Layer 5 of a small transformer language model trained on English Wikipedia (8 layers, counted from 0, width 96). Numbers have three digits each and are written without spaces.
A neuron's activation on a vector x is GELU(weights . x + bias), where the dot is the dot product.

Input weights of the MLP neurons that the questions are about. A number n stands for (n - 500) times 0.0013.
n1 (bias -0.099): 623478515535482626753527359449511770511527368301657408538459712662639457533439361349567534641678411392438637650354259547321623547389363685518332737327630621488727297419703466448540522419352353419399532694514500463445680422462640597481374455305510344589541443306529463669528573457615717521
n8 (bias -0.230): 591485577344574429469573648320507802366562486425493603465493378511354486401723361554485462627690603534485741595418630558562405688307430383347470622615537407676403574433437685459379393452741695316526211492599500408477221473500360194408601444404427531563562355476624216518524546362444577363
n11 (bias -0.253): 723554525445342701639468592259666444672400553538614572545409248409385396418704398414500553416445510510476487473608493577558611416839600437361382363533396503529600613487527412190598620411442438517636536312467585405388526554486326273688480688497542420445490347620388455647455454510369392366
n24 (bias -0.268): 344628453556426292534728889621596543576716512504770776508554377479517401355647570410423684668465547619838607476549318496582481592410504384594849536710533363448456711418480567426424788557389443443785496295477452585629313556628397683479544657572515440309500180440415488674393386430406496647
n48 (bias -0.135): 400511567512637335524629620612560562574673423508525413432511515765473478567485219488576694326658631416265692466542254297751418426423606388595500338610565578544515379399817689489690733485432696553653601484518328320332720712481658488637526408531403444568532469674414462448596328663511554328
n69 (bias -0.096): 604392607466625538599397569665678384431515562439607602450468642370568566622707572526578464403318210504441514556590598354556369517606599435442450472379496593586304645452398373826512585430392514563597436751473623528560767623360390489573586382471564724458533584314342691518467691503823507581
n82 (bias -0.159): 457434678592561479216484357571578519523558561637436461455789791448460399175512427546599569535398313436426674649464563380400312597332464617611492330542675348785392512371306699460825472614287543650448447576470618449475428651568315380574585620496493325361257664638414543575467294401274372270
n84 (bias -0.176): 416619577661526434488460500484416706572585387307625508482382402725409443492534520520668440588613687904642170708591612549160633565654617595598386568409566533541598496496500572488568624539430206620705337608180512423652437418362508329777572500468408488547493404597681329485664274485477559504
n114 (bias -0.191): 644363293542682306545578802454821424519533469399538776582484468496403136449546423604385309376436481360535415449520597438446541632412357573385520531589616300374585393568488476717535354488592583405516481415136767622676420697613172288582473488405556496682555508416661520539604397409703342508
n131 (bias -0.138): 566454479542624358504455294621550779400402568408845555574341516468827523713603396771638569423365296413403707659389324300512574527405437352663611458569496412674504645466559620587453430286591566441639339513470519263575586662564428607545699619246467574296460431352465398547574528523358258683
n136 (bias -0.269): 383477959378352424340447394370563458422690316568380322279456560480444589559512314438583533523258809760578531610576399857680553384538504642473560539442564626567639536553524609400444547347579543504681655687455574728299765625540473674451651572445444412318441500515676342394541545420266639466
n176 (bias -0.254): 533571734634152360702513752379487667554712402440472622640328657483500512471574401420644474209268578491525463471693500550370524384533619409292731619475521373455508623321454413594486622462513336500595246636399496622227666321384611473732954354692392585436622640730529449311587403630695632601
n196 (bias -0.193): 437635703516336354563756660690515548422583379488597633608388534218253270380552508500508672388618632542564704492438496545340478407364306352764573400433745734693618534544477492381517439432400504739643493402511444293408500468539470460461648643465381716610454520696387344579675362350340435619
n261 (bias -0.198): 467621461339571425238311672189665361376535460613637604451557433557326504346478447683701637617500428688584551732575710438531493453464232451529500540457765580339504500568819473425854537577629400548360429520400507559496550563375323368439482605562553719675486727438489441319500639514541405383
n276 (bias -0.208): 404429553588479678590470735346743315425451465397397457644588598393607411285412548538485463699395381650529603493566384780420538603290398645584390479369511551673525601497674478478425782457664439540559507407229604525366587511585461371819316496497428473536702414400583565367514549479536768610
n283 (bias -0.185): 565500500459731392407351636579612627477715621619603461647532594635314504238348262463617668676475399512546591581599608447574467489357605691462697542519269660347527640369671452480683679461680784403357225467407515593492586455171553712411291389590725521488666609357539442357485460470309511500
n295 (bias -0.106): 583480687243548443591601524529483555550567370606516430608312456493456454150457596242459500457619510279300602567592601358386500510513527648624646539628646456340438584536487359595415500299287624456568548395593427597521468489476546447517621510506344340527569476367407517654623448219274599401
n340 (bias -0.117): 369348448694305371370189341367578384508665625466670645827492768335394471418512326264559461344469331580467561475711415471636753394520646283532445496541529488337394483560446517538596708707557571496597591750440405587474572460352326356522630589685630570550283543431277583173692266276329650544
n343 (bias -0.188): 372572360476654492321552464516549297734444589800547714377551650598512320420709344524758449387656400492379496599411656538314478575478585418548543698388334543427429653364171524508702427428298477301410478446618477766500254322562616263571549694408384472404550702571519534591413548412485696500
n345 (bias -0.169): 549942668609240408577551318509557666625367612517691340321546475600529448594428429353669656573412536421508400773525263496465328601663141353365388304272653677583524516599586407467491291377504484299492598681547447537474472674609452427462681513466426799352462538511431578623744504678789523535
n364 (bias -0.225): 488488725448636647483348349547552567652246516517488439746190549413306405363437384653488613444526320381327754633463617532431593536480443679351516524643549614737294260325606770401838540334624605334570543775640359306590500423306638342450349500391554423626511525350303293629553454402382473670
n366 (bias -0.188): 653500496335486476693649453383474321344705628408532523543554409527338559519463577556519368467622244741612533609723464511544450556669439298226699393707439461564504693322595174293649428462440409655396348293427646395336696612569570405680578531525539536572493414528568508681511461504451532136
n373 (bias -0.163): 578526571616698484555523438556467605504469493412664410884416292569389526433559500488443721445468558515351533672347436500285396397682542569518443570390545514432383609128545612485578301511532579286416338472381563313253496373619658464679412389409589560327727488452299481578811477641655439446

Each question shows a token from some text and the vector x that enters the MLP there. A number n stands for (n - 500) times 0.011.

"s": 466474418570469363617509535560505610311571452403576613436536663457362404448488550566444419397496550470306368565518766467407524457444624424505449402456637353417283506584475536435404457516500545496537392453496522533539482494623513521408564355687582458659585423579561523528468548536432604578
Which neuron lights up most? n114

" Church": 452491416534523676695417412517451482301337387470661381558581578572447521564550478481494405574630584450436483489494778423544521582502492474573499489457573486574456411486550621372428458362621523373553576266579442417491522323624480500366443472648445395446616529464528429437562500456498501651
Which neuron fires most, and how strongly? n364, at about 2.1

" he": 477499378570497519681414483661371395293486556458536425668645556409480358535494558628509376501526468468405469520498690513648513566508541483539535503427577563308393594487511567357473593622416378386595493475450446517483534417632515525419478279687352464676490449474445496487436451588469556558
Which neuron fires most, and how strongly? n340, at about 1.8

" sugg": 505520517590572413684439516599395331345472476472561432587566505448547410586336561617500510440488395406368444545526573572348533374551612534622436392375486548313387590588529578381470457443394547386630520578560488512370526364560448606539623256782498593627531501540595583443492472521407468547
Which two neurons fire most, strongest first? n176, n373

" station": 434536397607463587558529388466437565337359337474609396550608670555302551587433572513480474492617512409369544548525771493500495516503513579585479399387510558413374468675587623319476322500482515439550536457559440425464593367546475493417548354683487441513418440574503434443561554534475561618
Which neuron lights up most? n364

"ical": 374442575510501645496529428539565400351520475521429337428576627513577544537432468470466442552578589557318358530529825435476533515488491482406526333463644518443515621497447549436409494496610611472482528313596637524396470480515536697346541362511476537371532414493590420457508485475443594604
Which neuron lights up most? n136

".": 474526490519602495627462508579509510360594361501433510565703497517410483536511671623376533403460460514665423552621599444404393512374557412580434484430449561401592429416512613277497522452519551591624535112552397448600481582636441549489475448532492354384463581453499476585442623435487543564
Which neuron fires most, and how strongly? n24, at about 3

" H": 539567245516364512534394413483594492364451524486451359556625581589470515624453472628417520464583507499444513513594469454488411371503589416537621388388581389550329395459640444285470430643421508652515692180342535491529501476590619565513502412573535520561558460460466581559407635667490469588
Which two neurons fire most, strongest first? n366, n48

"ighter": 498443470551554592593429364599479382389453473590486377448549664453454439544411516461437486542679651538346340454452778549439486469492587603495545414359561589419485535516557516385428444605467583468515552271645507547489615510542534617375563355432400407361518393541630405507581519469455613558
Which neuron lights up most? n136

" has": 373578352575467428632533488542461485327493540442555418529463650537472475478380558609456513499434392360398461502574828426560531443461500422565624426487542385424376575564473486413309523476565498563529359515439493615521473482566482468500458293659486473636501595455541545467431513559502594567
Which neuron lights up most? n176

" aud": 420435601509547607583326382610646267408446414603348311517644561444584438555291513475477463413633472431376612556352622465422600433509532531505443366419563484492391642621493580386519456455486636527454612356645554451442481455595485666344559352639583611501446443492707545361545597471507442592
The three highest activations, in order: n82, n136, n276

" ": 469514470644471445623391563596473546325502496559371259580597584456575521553404572761525461449616515412291557576567604427360434419538783512579384291466524497450288530417502570468512406514472486531587479356375529512634443477535385589384519506611435455569561502500494445482533566563453455485
Which neuron fires most, and how strongly? n82, at about 1.9

"rist": 523585447522416662618537372452513468364154534537463369546497570652566304627386583558435542331551517603474500569471551478518498632577585366467468438433580455504519525568542559310402406598615280377558576194577525442377407483569485447450522539601453480410515547536553587481505651505630426626
The three highest activations, in order: n345, n11, n373

"ing": 421488513595507470597403432482526537364448490490558355423594716575456436521459522446493366465568628472316369574525855403419505461463521438573536410340597447486447573534532616424362465465547510560470486366471502508485504410513526573412554402598504542502542444564537440510419621437577571594
Which two neurons fire most, strongest first? n84, n176

" Paul": 496604355579495582637547559469574473498302304490399382581578590574563345517389552549420453501553512549400498449569649475431534495521566580535380416540694554422470461562412558383436503582506397536602639110508495436398418404650405335447523619687394445566480518508531553521450588434492484528
Which neuron lights up most? n276

" was": 426686447509505583596524536528405513277547456542358388543468626393467355464388548568386543419469511461290585562472818555535482408489449443589627558531531656454406480513543537492405391542572502458427473421540487599558502544555452488478363338585566473612453434488517449476431498488487597599
Which neuron lights up most? n364

"ment": 491503483571539602530448501500514517440514401497481521462587647459437365520355511528404492427459522510283486557478850420416518471523591511508458371380702480430411553556452594267510474581531517459581427348621466548386447507565519585426555378647461479495517431621508427600484505465471637550
Which neuron lights up most? n82

"en": 564512469521572570614461393489559523324364525554433368478599580434526433534459472513460513553642608514436403531499823428523601552569583455446415409392630390399446576637414618425260425590406599523562456308578475469468554530492411587412493408532344454444478388526622473470540560535482629554
Which neuron lights up most? n8

"ual": 390469608524504556623457445514587417357541505516409389520404675486583386504339484513438446548479486569448388436502828523472536437443466594599441319398582475438407565525378507494448401507601616429505476332482587570483521513523588676388600441657412449547513430619529404500465443495454625584
Which two neurons fire most, strongest first? n136, n276